Layer 6 of a small transformer language model trained on English Wikipedia (13 layers, counted from 0, width 128).
A neuron's activation on a vector x is GELU(gate . x) times (in . x), where the dot is the dot product.
The model reads these tokens: "v" "ince" " the" " read" "er" " that" " its" " stories" " were" " the"

The vector x that enters this layer's MLP at each token. A number n stands for (n - 128) times 0.049.
0 "v": 114, 124, 115, 144, 139, 91, 109, 127, 121, 131, 145, 83, 119, 142, 115, 121, 132, 144, 194, 119, 132, 86, 138, 61, 105, 125, 90, 105, 149, 110, 135, 87, 159, 117, 116, 157, 93, 127, 140, 126, 136, 107, 130, 107, 114, 104, 116, 116, 127, 133, 128, 127, 167, 139, 129, 116, 139, 110, 106, 137, 129, 119, 119, 159, 122, 95, 151, 123, 165, 167, 110, 49, 135, 100, 136, 166, 127, 144, 191, 127, 131, 138, 107, 94, 115, 135, 164, 125, 140, 163, 137, 70, 101, 148, 155, 119, 133, 135, 130, 127, 86, 96, 99, 149, 76, 168, 113, 113, 94, 151, 114, 91, 172, 113, 102, 134, 118, 85, 149, 149, 94, 140, 132, 154, 171, 153, 140, 125
1 "ince": 122, 158, 104, 140, 86, 116, 115, 136, 102, 103, 111, 95, 97, 134, 94, 100, 134, 177, 132, 124, 137, 102, 140, 91, 126, 113, 136, 121, 122, 113, 123, 132, 98, 136, 116, 148, 88, 114, 134, 135, 168, 124, 129, 128, 105, 159, 113, 171, 116, 114, 119, 114, 116, 157, 154, 125, 79, 139, 96, 156, 134, 95, 167, 149, 116, 130, 126, 97, 128, 163, 133, 55, 116, 76, 151, 170, 96, 168, 182, 128, 123, 115, 130, 107, 109, 153, 125, 124, 120, 166, 150, 51, 104, 96, 137, 122, 113, 176, 131, 140, 109, 146, 109, 127, 96, 125, 104, 114, 125, 173, 131, 123, 158, 89, 113, 178, 108, 103, 142, 152, 110, 118, 122, 124, 128, 167, 134, 142
2 " the": 111, 150, 105, 130, 139, 165, 155, 145, 120, 121, 127, 132, 112, 124, 112, 122, 127, 139, 135, 92, 130, 144, 112, 125, 124, 153, 81, 136, 116, 131, 108, 168, 149, 152, 146, 114, 131, 129, 97, 137, 154, 115, 143, 139, 110, 121, 175, 78, 110, 111, 133, 134, 147, 116, 138, 130, 126, 128, 154, 114, 162, 116, 121, 139, 174, 139, 138, 135, 135, 157, 98, 124, 114, 151, 115, 138, 111, 164, 130, 132, 94, 121, 130, 136, 83, 163, 118, 115, 111, 148, 135, 120, 124, 126, 114, 107, 129, 248, 108, 116, 151, 116, 132, 94, 138, 150, 154, 134, 131, 141, 128, 166, 116, 128, 161, 135, 130, 110, 145, 134, 124, 65, 129, 124, 108, 135, 120, 151
3 " read": 148, 97, 118, 151, 84, 111, 146, 134, 155, 144, 91, 120, 86, 154, 127, 129, 116, 111, 135, 136, 154, 113, 160, 122, 179, 99, 119, 136, 155, 119, 106, 122, 130, 138, 94, 123, 136, 127, 94, 111, 147, 147, 83, 118, 136, 154, 113, 183, 117, 115, 104, 78, 165, 112, 149, 148, 76, 105, 95, 102, 169, 128, 114, 147, 156, 121, 131, 180, 117, 130, 91, 158, 107, 185, 141, 135, 97, 132, 122, 148, 100, 92, 143, 131, 131, 126, 127, 150, 138, 136, 122, 137, 113, 137, 138, 148, 86, 164, 167, 129, 136, 161, 114, 129, 135, 140, 127, 99, 79, 114, 96, 145, 105, 113, 109, 110, 182, 118, 129, 112, 145, 101, 157, 108, 149, 171, 85, 127
4 "er": 122, 119, 97, 105, 138, 143, 162, 122, 123, 175, 116, 108, 139, 135, 148, 118, 130, 122, 146, 139, 132, 177, 179, 152, 143, 81, 143, 101, 143, 127, 133, 146, 136, 137, 163, 126, 141, 103, 114, 146, 137, 173, 168, 123, 132, 197, 151, 190, 142, 143, 138, 110, 121, 145, 132, 130, 144, 129, 112, 147, 174, 133, 149, 154, 122, 98, 135, 115, 113, 168, 135, 165, 112, 152, 112, 156, 78, 166, 136, 124, 134, 86, 160, 153, 149, 140, 96, 95, 122, 93, 152, 114, 103, 119, 131, 123, 140, 180, 158, 122, 119, 137, 155, 176, 141, 142, 124, 129, 120, 134, 99, 130, 139, 105, 126, 126, 168, 74, 103, 105, 111, 104, 117, 121, 114, 158, 108, 119
5 " that": 109, 86, 109, 157, 120, 155, 135, 160, 101, 143, 107, 157, 92, 110, 119, 119, 161, 134, 89, 122, 108, 164, 138, 126, 158, 138, 94, 133, 138, 156, 107, 197, 151, 157, 136, 106, 154, 98, 115, 120, 182, 143, 173, 133, 145, 138, 179, 116, 98, 137, 133, 104, 140, 130, 128, 130, 137, 134, 134, 156, 175, 119, 165, 154, 142, 99, 124, 120, 142, 148, 139, 130, 102, 145, 105, 128, 127, 133, 156, 166, 140, 100, 97, 135, 105, 171, 107, 151, 138, 113, 146, 109, 138, 138, 121, 131, 139, 199, 130, 156, 154, 115, 130, 78, 148, 146, 147, 117, 119, 124, 113, 154, 124, 133, 158, 129, 124, 120, 131, 112, 156, 158, 140, 144, 129, 183, 133, 142
6 " its": 124, 161, 122, 145, 132, 147, 150, 142, 121, 125, 106, 148, 95, 131, 130, 149, 128, 118, 149, 107, 136, 131, 147, 155, 136, 134, 106, 146, 108, 119, 126, 148, 149, 141, 166, 126, 130, 115, 115, 136, 170, 112, 120, 138, 154, 109, 147, 135, 129, 107, 132, 143, 161, 104, 132, 146, 107, 143, 125, 150, 175, 124, 106, 155, 142, 125, 147, 152, 120, 150, 162, 145, 97, 169, 119, 139, 117, 145, 140, 136, 84, 151, 95, 143, 120, 147, 130, 125, 99, 107, 98, 144, 114, 159, 142, 121, 130, 242, 137, 101, 150, 134, 127, 67, 140, 130, 129, 120, 128, 138, 146, 153, 132, 135, 165, 137, 136, 98, 144, 175, 166, 126, 149, 139, 126, 158, 100, 145
7 " stories": 116, 131, 113, 141, 103, 134, 119, 143, 106, 137, 69, 123, 120, 150, 130, 135, 110, 115, 130, 100, 124, 123, 159, 128, 135, 102, 127, 144, 182, 129, 137, 138, 126, 129, 163, 119, 82, 125, 141, 160, 150, 134, 102, 101, 178, 137, 133, 162, 161, 116, 151, 123, 124, 136, 111, 138, 159, 114, 89, 125, 158, 93, 161, 132, 162, 91, 128, 161, 122, 118, 135, 137, 114, 128, 132, 163, 117, 144, 129, 110, 148, 131, 162, 126, 144, 108, 115, 129, 104, 103, 118, 135, 96, 128, 97, 163, 83, 193, 100, 146, 151, 131, 138, 120, 118, 123, 88, 135, 78, 80, 86, 98, 89, 166, 124, 140, 149, 85, 75, 118, 159, 153, 87, 138, 139, 142, 92, 118
8 " were": 165, 120, 154, 139, 138, 136, 163, 127, 98, 138, 98, 132, 132, 144, 123, 156, 141, 148, 149, 111, 129, 142, 156, 150, 89, 134, 65, 122, 142, 148, 108, 137, 146, 116, 162, 136, 121, 122, 126, 155, 219, 103, 119, 118, 148, 125, 161, 145, 161, 120, 150, 121, 104, 93, 96, 149, 145, 139, 96, 140, 153, 140, 110, 132, 133, 105, 120, 141, 142, 155, 122, 141, 106, 102, 147, 146, 137, 116, 90, 158, 128, 156, 140, 101, 109, 145, 149, 157, 108, 124, 113, 144, 123, 152, 105, 102, 91, 209, 120, 145, 176, 136, 117, 117, 152, 101, 87, 136, 111, 124, 114, 164, 118, 124, 154, 130, 126, 100, 111, 149, 150, 132, 120, 158, 156, 169, 113, 111
9 " the": 107, 155, 109, 124, 133, 168, 167, 139, 132, 121, 119, 139, 106, 129, 124, 128, 121, 146, 135, 101, 130, 144, 123, 134, 123, 153, 74, 140, 136, 139, 107, 166, 155, 150, 155, 116, 115, 137, 87, 141, 165, 126, 131, 140, 134, 118, 164, 85, 116, 99, 136, 130, 143, 113, 135, 143, 132, 106, 144, 119, 162, 123, 120, 133, 178, 133, 143, 150, 127, 155, 99, 137, 118, 149, 110, 142, 117, 145, 138, 135, 98, 129, 133, 137, 105, 153, 125, 127, 112, 148, 117, 127, 104, 145, 112, 125, 127, 245, 96, 110, 146, 110, 134, 84, 139, 128, 164, 139, 132, 138, 129, 170, 96, 126, 168, 131, 127, 90, 137, 146, 135, 78, 116, 123, 114, 150, 120, 158

Each question shows the input weights of one neuron of the MLP. A number n stands for (n - 128) times 0.0033.

n305 gate: 132, 66, 124, 140, 105, 99, 100, 148, 64, 144, 108, 171, 101, 155, 125, 116, 188, 148, 169, 145, 175, 139, 61, 110, 172, 126, 125, 160, 122, 151, 105, 74, 118, 106, 158, 111, 118, 142, 145, 135, 117, 67, 131, 144, 165, 150, 125, 143, 131, 105, 114, 133, 117, 113, 132, 98, 164, 171, 57, 89, 135, 165, 130, 143, 166, 118, 134, 126, 72, 98, 164, 144, 132, 155, 131, 170, 92, 143, 186, 121, 112, 108, 158, 114, 139, 75, 159, 119, 187, 124, 143, 144, 89, 118, 141, 147, 126, 122, 162, 152, 80, 167, 104, 85, 95, 109, 113, 97, 174, 146, 134, 133, 121, 147, 170, 123, 131, 132, 120, 70, 161, 138, 143, 84, 108, 101, 156, 138
n305 in: 120, 98, 118, 108, 140, 138, 90, 142, 173, 116, 135, 127, 88, 131, 115, 128, 121, 86, 153, 145, 122, 105, 179, 131, 132, 161, 88, 110, 141, 75, 119, 94, 112, 107, 128, 147, 122, 99, 124, 73, 106, 188, 107, 115, 121, 87, 145, 81, 173, 131, 92, 121, 98, 90, 141, 128, 131, 138, 130, 112, 156, 77, 148, 131, 129, 131, 94, 144, 101, 136, 101, 143, 111, 79, 92, 141, 92, 140, 126, 130, 154, 158, 131, 72, 155, 116, 66, 133, 114, 145, 137, 148, 137, 165, 137, 150, 141, 117, 83, 100, 133, 165, 171, 113, 147, 128, 122, 85, 194, 136, 108, 128, 135, 150, 112, 108, 125, 87, 131, 212, 114, 164, 103, 81, 143, 89, 65, 132
It fires most on token 7 " stories"

n72 gate: 106, 176, 143, 163, 202, 159, 112, 134, 97, 141, 186, 109, 122, 139, 101, 118, 111, 98, 117, 171, 142, 114, 138, 139, 135, 107, 109, 179, 129, 154, 154, 104, 135, 111, 113, 130, 123, 122, 88, 69, 127, 131, 130, 126, 133, 133, 122, 90, 150, 140, 133, 102, 152, 76, 88, 130, 152, 137, 139, 141, 129, 126, 137, 99, 102, 130, 156, 76, 149, 141, 156, 164, 148, 107, 114, 134, 106, 131, 146, 106, 167, 168, 146, 142, 140, 153, 127, 144, 122, 158, 101, 112, 125, 123, 107, 151, 112, 122, 154, 159, 127, 119, 159, 112, 69, 99, 143, 80, 120, 149, 114, 154, 112, 78, 164, 180, 84, 101, 126, 161, 154, 118, 184, 150, 152, 126, 126, 123
n72 in: 140, 153, 142, 151, 122, 137, 93, 126, 146, 176, 103, 122, 117, 100, 160, 150, 122, 158, 151, 124, 142, 122, 175, 107, 145, 128, 110, 121, 145, 128, 162, 143, 99, 78, 172, 74, 153, 143, 142, 119, 113, 104, 157, 112, 105, 132, 185, 149, 133, 176, 120, 117, 141, 128, 124, 96, 146, 125, 115, 86, 141, 143, 100, 126, 75, 130, 103, 115, 153, 120, 126, 179, 135, 130, 158, 114, 188, 105, 147, 139, 98, 138, 137, 96, 135, 108, 168, 155, 154, 128, 115, 90, 102, 120, 152, 105, 166, 133, 130, 133, 113, 134, 85, 45, 159, 149, 158, 112, 121, 181, 149, 104, 190, 157, 146, 125, 106, 195, 148, 138, 157, 152, 137, 143, 114, 148, 148, 116
On which two tokens does it fire most, strongest first? 0 "v", 6 " its"

n160 gate: 117, 98, 83, 111, 107, 160, 180, 147, 126, 159, 105, 155, 125, 146, 129, 99, 107, 112, 90, 125, 135, 125, 68, 173, 197, 175, 112, 135, 146, 158, 142, 103, 147, 135, 148, 110, 126, 121, 128, 142, 167, 124, 100, 162, 124, 144, 123, 102, 122, 130, 137, 164, 183, 96, 129, 153, 152, 84, 122, 125, 157, 181, 133, 136, 139, 145, 124, 96, 191, 103, 112, 124, 130, 129, 132, 81, 102, 102, 143, 97, 138, 165, 54, 140, 117, 125, 80, 115, 147, 158, 112, 145, 128, 136, 125, 109, 98, 162, 127, 104, 105, 208, 107, 102, 92, 87, 83, 110, 126, 112, 121, 141, 115, 141, 100, 131, 129, 153, 175, 159, 175, 116, 109, 151, 150, 157, 74, 162
n160 in: 102, 106, 73, 76, 152, 144, 119, 129, 120, 127, 108, 108, 145, 170, 152, 81, 167, 107, 140, 119, 121, 101, 104, 133, 136, 137, 108, 135, 118, 175, 94, 145, 91, 167, 119, 110, 140, 135, 144, 150, 184, 135, 70, 157, 155, 124, 156, 127, 130, 126, 146, 114, 170, 106, 145, 129, 148, 81, 140, 135, 177, 104, 129, 140, 137, 124, 156, 146, 173, 133, 138, 101, 159, 142, 163, 135, 84, 71, 101, 133, 93, 164, 93, 116, 113, 127, 138, 114, 145, 107, 100, 90, 107, 131, 141, 98, 94, 143, 137, 141, 103, 149, 123, 111, 120, 155, 113, 162, 138, 127, 131, 143, 160, 145, 133, 123, 150, 160, 134, 139, 147, 96, 99, 89, 166, 95, 178, 163
Its three highest activations, in order, are on tokens 9 " the", 6 " its", 2 " the"

n319 gate: 107, 153, 76, 126, 111, 94, 161, 97, 143, 182, 147, 132, 119, 67, 160, 172, 145, 123, 141, 94, 135, 153, 149, 146, 162, 101, 105, 171, 146, 105, 166, 113, 117, 157, 130, 148, 123, 113, 125, 133, 151, 120, 134, 113, 164, 143, 135, 115, 153, 185, 109, 121, 161, 103, 107, 125, 155, 88, 134, 121, 98, 83, 164, 126, 135, 156, 121, 115, 176, 119, 96, 112, 106, 97, 216, 94, 101, 117, 99, 149, 102, 175, 112, 128, 101, 145, 131, 157, 128, 140, 187, 119, 135, 151, 163, 102, 106, 107, 148, 104, 148, 179, 80, 97, 130, 166, 101, 137, 143, 126, 137, 120, 117, 195, 158, 136, 148, 164, 71, 124, 162, 108, 130, 122, 158, 131, 99, 87
n319 in: 151, 122, 146, 128, 162, 182, 160, 138, 131, 134, 131, 97, 117, 117, 131, 142, 136, 120, 103, 147, 168, 123, 104, 153, 176, 140, 101, 129, 127, 114, 143, 101, 79, 92, 126, 96, 136, 147, 140, 65, 150, 142, 109, 128, 105, 89, 126, 124, 113, 108, 159, 149, 109, 120, 143, 119, 125, 117, 132, 134, 132, 89, 119, 158, 163, 124, 130, 111, 91, 181, 118, 135, 131, 195, 118, 143, 153, 145, 64, 150, 131, 127, 119, 171, 71, 55, 105, 135, 109, 133, 67, 101, 111, 161, 107, 138, 153, 124, 91, 179, 131, 117, 127, 136, 124, 137, 204, 128, 120, 113, 84, 143, 119, 147, 160, 136, 145, 95, 169, 100, 112, 146, 150, 142, 144, 189, 142, 119
On which token does it fire most, and how strongly? 3 " read", at about 1.4

n190 gate: 143, 177, 81, 118, 138, 134, 107, 93, 140, 125, 167, 132, 75, 142, 136, 125, 101, 137, 117, 123, 185, 171, 169, 108, 79, 134, 126, 94, 174, 145, 134, 150, 111, 120, 121, 135, 85, 133, 107, 132, 147, 98, 156, 136, 139, 142, 160, 122, 112, 191, 132, 98, 108, 159, 118, 76, 95, 136, 113, 130, 139, 124, 134, 150, 134, 102, 133, 155, 125, 122, 140, 141, 102, 143, 111, 180, 117, 117, 120, 139, 167, 114, 114, 133, 113, 122, 99, 119, 111, 113, 111, 113, 102, 134, 107, 134, 101, 141, 108, 103, 107, 148, 155, 128, 117, 176, 148, 132, 135, 157, 117, 135, 142, 102, 139, 134, 135, 120, 121, 120, 98, 120, 109, 126, 138, 172, 146, 152
n190 in: 133, 95, 131, 140, 125, 153, 151, 172, 133, 93, 128, 112, 127, 101, 108, 112, 104, 117, 117, 113, 122, 127, 118, 103, 103, 152, 103, 102, 97, 136, 85, 119, 124, 125, 115, 136, 152, 159, 101, 192, 141, 97, 133, 96, 148, 156, 101, 134, 156, 102, 127, 159, 118, 157, 118, 165, 147, 159, 91, 127, 151, 167, 107, 122, 131, 153, 137, 135, 161, 146, 135, 144, 118, 121, 104, 112, 140, 160, 175, 160, 139, 99, 137, 110, 129, 158, 148, 132, 158, 88, 121, 142, 141, 118, 109, 140, 147, 117, 107, 133, 144, 109, 147, 141, 148, 126, 126, 102, 121, 155, 70, 134, 120, 140, 168, 126, 147, 82, 133, 131, 109, 100, 126, 122, 140, 94, 132, 174
It fires most on token 9 " the"

n22 gate: 132, 129, 208, 122, 84, 122, 143, 129, 118, 185, 112, 136, 72, 131, 123, 150, 131, 116, 121, 92, 92, 162, 150, 129, 120, 131, 82, 111, 90, 146, 154, 163, 102, 167, 97, 88, 122, 98, 158, 148, 113, 119, 113, 191, 146, 93, 108, 155, 138, 122, 134, 158, 132, 121, 130, 155, 118, 104, 165, 129, 96, 131, 142, 109, 116, 148, 100, 148, 167, 122, 148, 111, 111, 56, 155, 155, 107, 115, 132, 150, 134, 148, 164, 166, 131, 127, 84, 132, 126, 164, 135, 92, 128, 145, 138, 179, 107, 113, 151, 164, 97, 134, 136, 130, 122, 156, 130, 111, 156, 156, 136, 117, 111, 148, 114, 168, 84, 140, 93, 104, 158, 160, 122, 168, 122, 130, 201, 97
n22 in: 109, 108, 141, 178, 108, 137, 103, 146, 71, 114, 129, 171, 122, 114, 113, 121, 151, 109, 142, 130, 161, 164, 95, 119, 169, 90, 108, 145, 115, 162, 135, 94, 138, 96, 107, 114, 137, 84, 96, 118, 100, 175, 158, 114, 115, 115, 108, 78, 80, 141, 111, 93, 118, 122, 86, 112, 144, 178, 126, 126, 132, 95, 160, 159, 165, 202, 85, 174, 114, 132, 136, 160, 133, 144, 146, 118, 160, 110, 84, 185, 106, 146, 121, 115, 104, 145, 155, 158, 135, 119, 119, 135, 110, 143, 100, 143, 139, 104, 121, 123, 151, 134, 109, 109, 116, 143, 94, 112, 128, 131, 75, 138, 121, 175, 176, 94, 121, 145, 147, 135, 103, 70, 140, 132, 144, 151, 132, 143
It fires most on token 5 " that"

n44 gate: 103, 137, 162, 116, 163, 144, 172, 136, 183, 111, 123, 167, 95, 139, 97, 146, 128, 137, 166, 92, 140, 157, 150, 149, 118, 131, 149, 141, 122, 153, 154, 91, 115, 159, 121, 110, 135, 95, 148, 118, 157, 135, 152, 127, 139, 115, 105, 156, 82, 121, 134, 133, 159, 109, 169, 147, 143, 60, 134, 104, 74, 194, 112, 122, 106, 95, 134, 171, 142, 177, 163, 113, 165, 126, 150, 103, 146, 107, 167, 89, 130, 103, 119, 140, 113, 125, 120, 110, 121, 84, 127, 152, 89, 95, 106, 131, 102, 123, 103, 104, 95, 119, 111, 160, 104, 50, 145, 180, 91, 69, 160, 79, 137, 133, 103, 145, 140, 156, 143, 119, 113, 164, 124, 105, 113, 186, 179, 143
n44 in: 133, 73, 156, 134, 124, 171, 149, 99, 94, 147, 123, 147, 107, 144, 110, 144, 179, 106, 140, 108, 136, 100, 126, 136, 149, 126, 127, 113, 88, 153, 125, 138, 174, 119, 153, 127, 114, 154, 124, 159, 115, 119, 124, 116, 86, 112, 148, 189, 143, 106, 141, 153, 100, 82, 100, 154, 136, 183, 144, 111, 145, 139, 82, 150, 110, 142, 120, 134, 99, 87, 80, 147, 91, 127, 111, 115, 126, 104, 162, 218, 139, 141, 95, 96, 107, 168, 149, 101, 126, 72, 139, 134, 150, 91, 109, 130, 166, 98, 114, 125, 149, 169, 125, 147, 159, 143, 114, 78, 135, 126, 157, 136, 136, 192, 155, 82, 113, 92, 111, 89, 126, 130, 173, 177, 132, 109, 104, 97
It fires most on token 1 "ince"

n43 gate: 150, 151, 106, 120, 114, 50, 109, 125, 81, 117, 131, 125, 165, 113, 98, 151, 127, 144, 114, 120, 122, 136, 187, 102, 131, 136, 150, 122, 161, 148, 143, 39, 128, 101, 129, 131, 136, 200, 107, 122, 140, 127, 120, 147, 125, 129, 125, 159, 105, 122, 161, 140, 107, 141, 114, 159, 131, 104, 85, 94, 112, 77, 126, 142, 170, 87, 135, 145, 81, 148, 80, 111, 104, 131, 131, 81, 100, 139, 91, 82, 173, 101, 152, 193, 147, 89, 111, 167, 140, 131, 162, 156, 138, 89, 145, 80, 109, 140, 153, 116, 77, 152, 104, 132, 140, 120, 126, 111, 121, 114, 155, 98, 100, 144, 124, 143, 130, 167, 148, 149, 155, 138, 163, 165, 204, 137, 134, 159
n43 in: 160, 117, 97, 170, 128, 173, 133, 142, 169, 109, 162, 81, 150, 145, 160, 126, 141, 83, 124, 147, 107, 98, 96, 134, 154, 94, 101, 117, 156, 102, 133, 178, 148, 155, 110, 137, 125, 84, 164, 152, 133, 128, 117, 173, 162, 149, 124, 128, 162, 94, 91, 120, 121, 133, 149, 181, 140, 148, 135, 102, 130, 161, 149, 143, 114, 140, 54, 103, 111, 97, 136, 147, 136, 115, 115, 141, 143, 149, 113, 162, 135, 148, 143, 110, 126, 99, 136, 178, 112, 132, 125, 117, 118, 115, 116, 152, 238, 111, 100, 112, 183, 131, 166, 167, 132, 110, 172, 125, 137, 111, 79, 152, 93, 115, 139, 128, 94, 159, 98, 109, 101, 200, 142, 144, 129, 184, 53, 88
It fires most on token 7 " stories"

n77 gate: 169, 99, 133, 125, 126, 101, 163, 143, 110, 157, 107, 114, 132, 110, 91, 142, 122, 185, 83, 100, 119, 148, 131, 126, 161, 130, 130, 142, 132, 129, 141, 119, 191, 169, 97, 133, 117, 140, 126, 104, 160, 97, 117, 146, 130, 84, 128, 116, 107, 104, 192, 187, 119, 148, 149, 104, 126, 161, 139, 134, 144, 154, 136, 159, 74, 117, 154, 148, 163, 109, 147, 138, 127, 138, 151, 117, 99, 119, 75, 108, 92, 127, 168, 162, 148, 69, 105, 88, 98, 67, 110, 151, 130, 107, 147, 119, 193, 148, 130, 145, 159, 138, 120, 83, 141, 130, 145, 83, 92, 121, 139, 101, 138, 138, 137, 130, 115, 157, 84, 93, 140, 83, 124, 102, 118, 126, 169, 148
n77 in: 150, 130, 148, 143, 96, 133, 107, 73, 161, 131, 120, 157, 136, 149, 137, 125, 131, 175, 116, 146, 96, 162, 215, 146, 166, 126, 118, 116, 121, 149, 135, 80, 156, 143, 129, 121, 111, 161, 114, 136, 150, 155, 98, 164, 137, 76, 124, 115, 165, 148, 99, 100, 150, 144, 148, 176, 88, 97, 107, 167, 151, 105, 143, 189, 148, 112, 120, 178, 148, 128, 105, 110, 101, 106, 157, 163, 113, 172, 122, 150, 151, 120, 121, 128, 129, 147, 174, 159, 87, 121, 155, 93, 200, 115, 157, 147, 159, 100, 157, 154, 141, 151, 99, 148, 156, 104, 137, 140, 163, 130, 139, 121, 145, 111, 120, 164, 102, 105, 153, 149, 140, 131, 107, 120, 94, 146, 110, 126
Its three highest activations, in order, are on tokens 6 " its", 5 " that", 8 " were"

n140 gate: 104, 142, 57, 100, 184, 106, 152, 77, 96, 137, 174, 128, 135, 177, 88, 124, 125, 158, 120, 177, 142, 74, 107, 145, 144, 104, 142, 157, 157, 122, 138, 124, 114, 160, 95, 82, 141, 157, 119, 170, 124, 208, 95, 111, 98, 139, 117, 134, 90, 137, 137, 109, 166, 119, 100, 47, 113, 117, 114, 102, 167, 103, 191, 135, 145, 166, 145, 148, 115, 153, 126, 97, 114, 107, 109, 135, 157, 146, 115, 112, 77, 149, 129, 138, 122, 119, 140, 146, 144, 102, 126, 94, 149, 114, 125, 117, 145, 144, 148, 152, 124, 125, 75, 121, 123, 107, 103, 100, 107, 60, 148, 112, 141, 127, 136, 151, 168, 150, 136, 119, 136, 122, 124, 117, 135, 169, 79, 104
n140 in: 101, 133, 94, 107, 126, 106, 158, 117, 138, 108, 135, 71, 152, 124, 97, 77, 127, 155, 191, 135, 109, 131, 165, 143, 99, 174, 93, 115, 155, 187, 166, 94, 104, 120, 142, 146, 177, 155, 125, 118, 139, 103, 162, 128, 145, 106, 137, 111, 169, 150, 166, 126, 151, 98, 104, 110, 178, 110, 147, 148, 100, 132, 126, 94, 156, 125, 127, 117, 145, 172, 155, 141, 142, 112, 103, 111, 121, 111, 140, 109, 176, 110, 107, 149, 178, 135, 140, 152, 174, 113, 93, 131, 88, 142, 168, 88, 129, 109, 125, 134, 137, 165, 144, 106, 136, 179, 126, 143, 128, 82, 223, 149, 120, 85, 114, 127, 157, 108, 121, 132, 127, 122, 109, 183, 148, 90, 149, 121
On which token does it fire most, and how strongly? 0 "v", at about 1.5

n158 gate: 83, 178, 134, 134, 95, 84, 92, 118, 150, 140, 79, 164, 134, 188, 146, 115, 103, 143, 151, 111, 110, 150, 116, 128, 120, 166, 97, 129, 178, 100, 133, 90, 122, 152, 106, 173, 88, 131, 108, 138, 95, 77, 123, 147, 137, 130, 152, 140, 111, 108, 111, 152, 146, 107, 174, 152, 127, 102, 81, 85, 96, 134, 104, 106, 142, 110, 129, 107, 137, 126, 191, 143, 86, 113, 121, 121, 90, 90, 138, 94, 135, 124, 82, 97, 111, 69, 126, 113, 131, 121, 126, 130, 77, 113, 171, 137, 118, 116, 97, 136, 123, 152, 121, 141, 170, 142, 110, 117, 156, 133, 177, 146, 134, 112, 134, 163, 154, 108, 149, 107, 135, 123, 120, 114, 160, 116, 137, 115
n158 in: 127, 178, 116, 125, 118, 111, 143, 100, 130, 126, 123, 129, 93, 163, 117, 130, 91, 132, 173, 159, 142, 144, 149, 94, 127, 87, 117, 106, 95, 154, 115, 116, 63, 95, 142, 170, 151, 145, 128, 161, 126, 109, 127, 136, 122, 117, 124, 142, 98, 162, 131, 84, 94, 73, 112, 203, 72, 96, 136, 155, 134, 146, 116, 124, 106, 159, 107, 157, 124, 150, 141, 170, 137, 163, 140, 159, 150, 131, 122, 106, 126, 136, 158, 137, 126, 130, 123, 105, 157, 159, 117, 146, 108, 103, 138, 143, 140, 147, 134, 150, 123, 175, 124, 119, 138, 82, 98, 119, 113, 132, 141, 126, 118, 172, 127, 119, 182, 116, 145, 197, 113, 137, 121, 148, 186, 93, 156, 138
On which two tokens does it fire most, strongest first? 3 " read", 1 "ince"

n26 gate: 130, 161, 99, 122, 118, 153, 111, 124, 108, 121, 140, 158, 171, 169, 130, 129, 146, 141, 125, 119, 101, 112, 144, 150, 114, 77, 149, 129, 129, 82, 137, 113, 149, 80, 109, 152, 135, 205, 117, 115, 108, 105, 141, 89, 143, 148, 120, 124, 122, 156, 96, 60, 161, 116, 145, 113, 118, 91, 152, 124, 91, 117, 128, 88, 148, 143, 105, 124, 145, 150, 102, 131, 113, 125, 102, 148, 114, 170, 119, 127, 97, 132, 205, 146, 100, 145, 100, 128, 126, 110, 156, 112, 125, 110, 161, 122, 123, 85, 100, 111, 128, 152, 94, 84, 90, 88, 101, 144, 159, 87, 135, 139, 160, 153, 107, 100, 98, 100, 150, 167, 108, 170, 154, 84, 120, 119, 187, 218
n26 in: 106, 145, 122, 179, 174, 88, 114, 126, 171, 125, 103, 98, 83, 108, 163, 83, 145, 94, 166, 91, 129, 147, 152, 91, 114, 98, 153, 91, 203, 155, 84, 93, 137, 105, 140, 131, 101, 126, 133, 108, 95, 169, 131, 99, 121, 146, 117, 131, 174, 144, 157, 155, 176, 199, 142, 165, 135, 131, 130, 141, 81, 121, 115, 132, 123, 148, 155, 145, 148, 128, 150, 127, 152, 117, 136, 142, 130, 110, 95, 105, 138, 103, 137, 128, 135, 170, 118, 168, 166, 131, 111, 71, 133, 146, 166, 140, 108, 123, 132, 135, 43, 143, 150, 121, 99, 189, 92, 146, 132, 147, 172, 121, 156, 121, 108, 113, 150, 124, 113, 145, 155, 88, 154, 110, 186, 182, 123, 126
On which token does it fire most, and how strongly? 1 "ince", at about 1.4

n300 gate: 153, 153, 89, 94, 134, 101, 149, 46, 120, 108, 93, 91, 102, 110, 137, 131, 163, 133, 88, 109, 94, 203, 168, 108, 134, 163, 120, 120, 155, 74, 118, 121, 127, 130, 165, 117, 142, 131, 172, 98, 165, 138, 137, 107, 122, 158, 134, 149, 106, 106, 136, 136, 136, 121, 93, 112, 172, 83, 118, 91, 103, 111, 96, 139, 152, 160, 86, 133, 137, 116, 85, 125, 150, 146, 169, 119, 117, 68, 137, 105, 146, 141, 124, 145, 135, 103, 130, 104, 120, 85, 170, 158, 138, 93, 191, 125, 118, 109, 154, 81, 93, 198, 61, 162, 94, 101, 136, 129, 130, 126, 152, 95, 138, 109, 108, 117, 179, 118, 109, 146, 138, 194, 123, 120, 136, 134, 108, 128
n300 in: 95, 144, 112, 118, 130, 172, 167, 120, 136, 155, 67, 93, 138, 180, 135, 91, 150, 132, 136, 169, 110, 146, 147, 92, 125, 121, 123, 99, 177, 124, 165, 89, 146, 167, 180, 152, 80, 126, 113, 160, 125, 140, 120, 89, 184, 154, 161, 151, 132, 125, 95, 121, 120, 70, 125, 104, 151, 150, 84, 148, 160, 152, 138, 97, 148, 145, 123, 122, 133, 97, 135, 84, 116, 87, 167, 125, 131, 106, 124, 105, 141, 64, 156, 180, 125, 122, 94, 113, 128, 80, 105, 113, 110, 91, 110, 159, 97, 125, 148, 152, 76, 137, 117, 94, 129, 113, 138, 108, 115, 182, 179, 126, 89, 101, 127, 109, 128, 116, 123, 136, 92, 60, 85, 144, 124, 145, 160, 106
Its three highest activations, in order, are on tokens 4 "er", 7 " stories", 3 " read"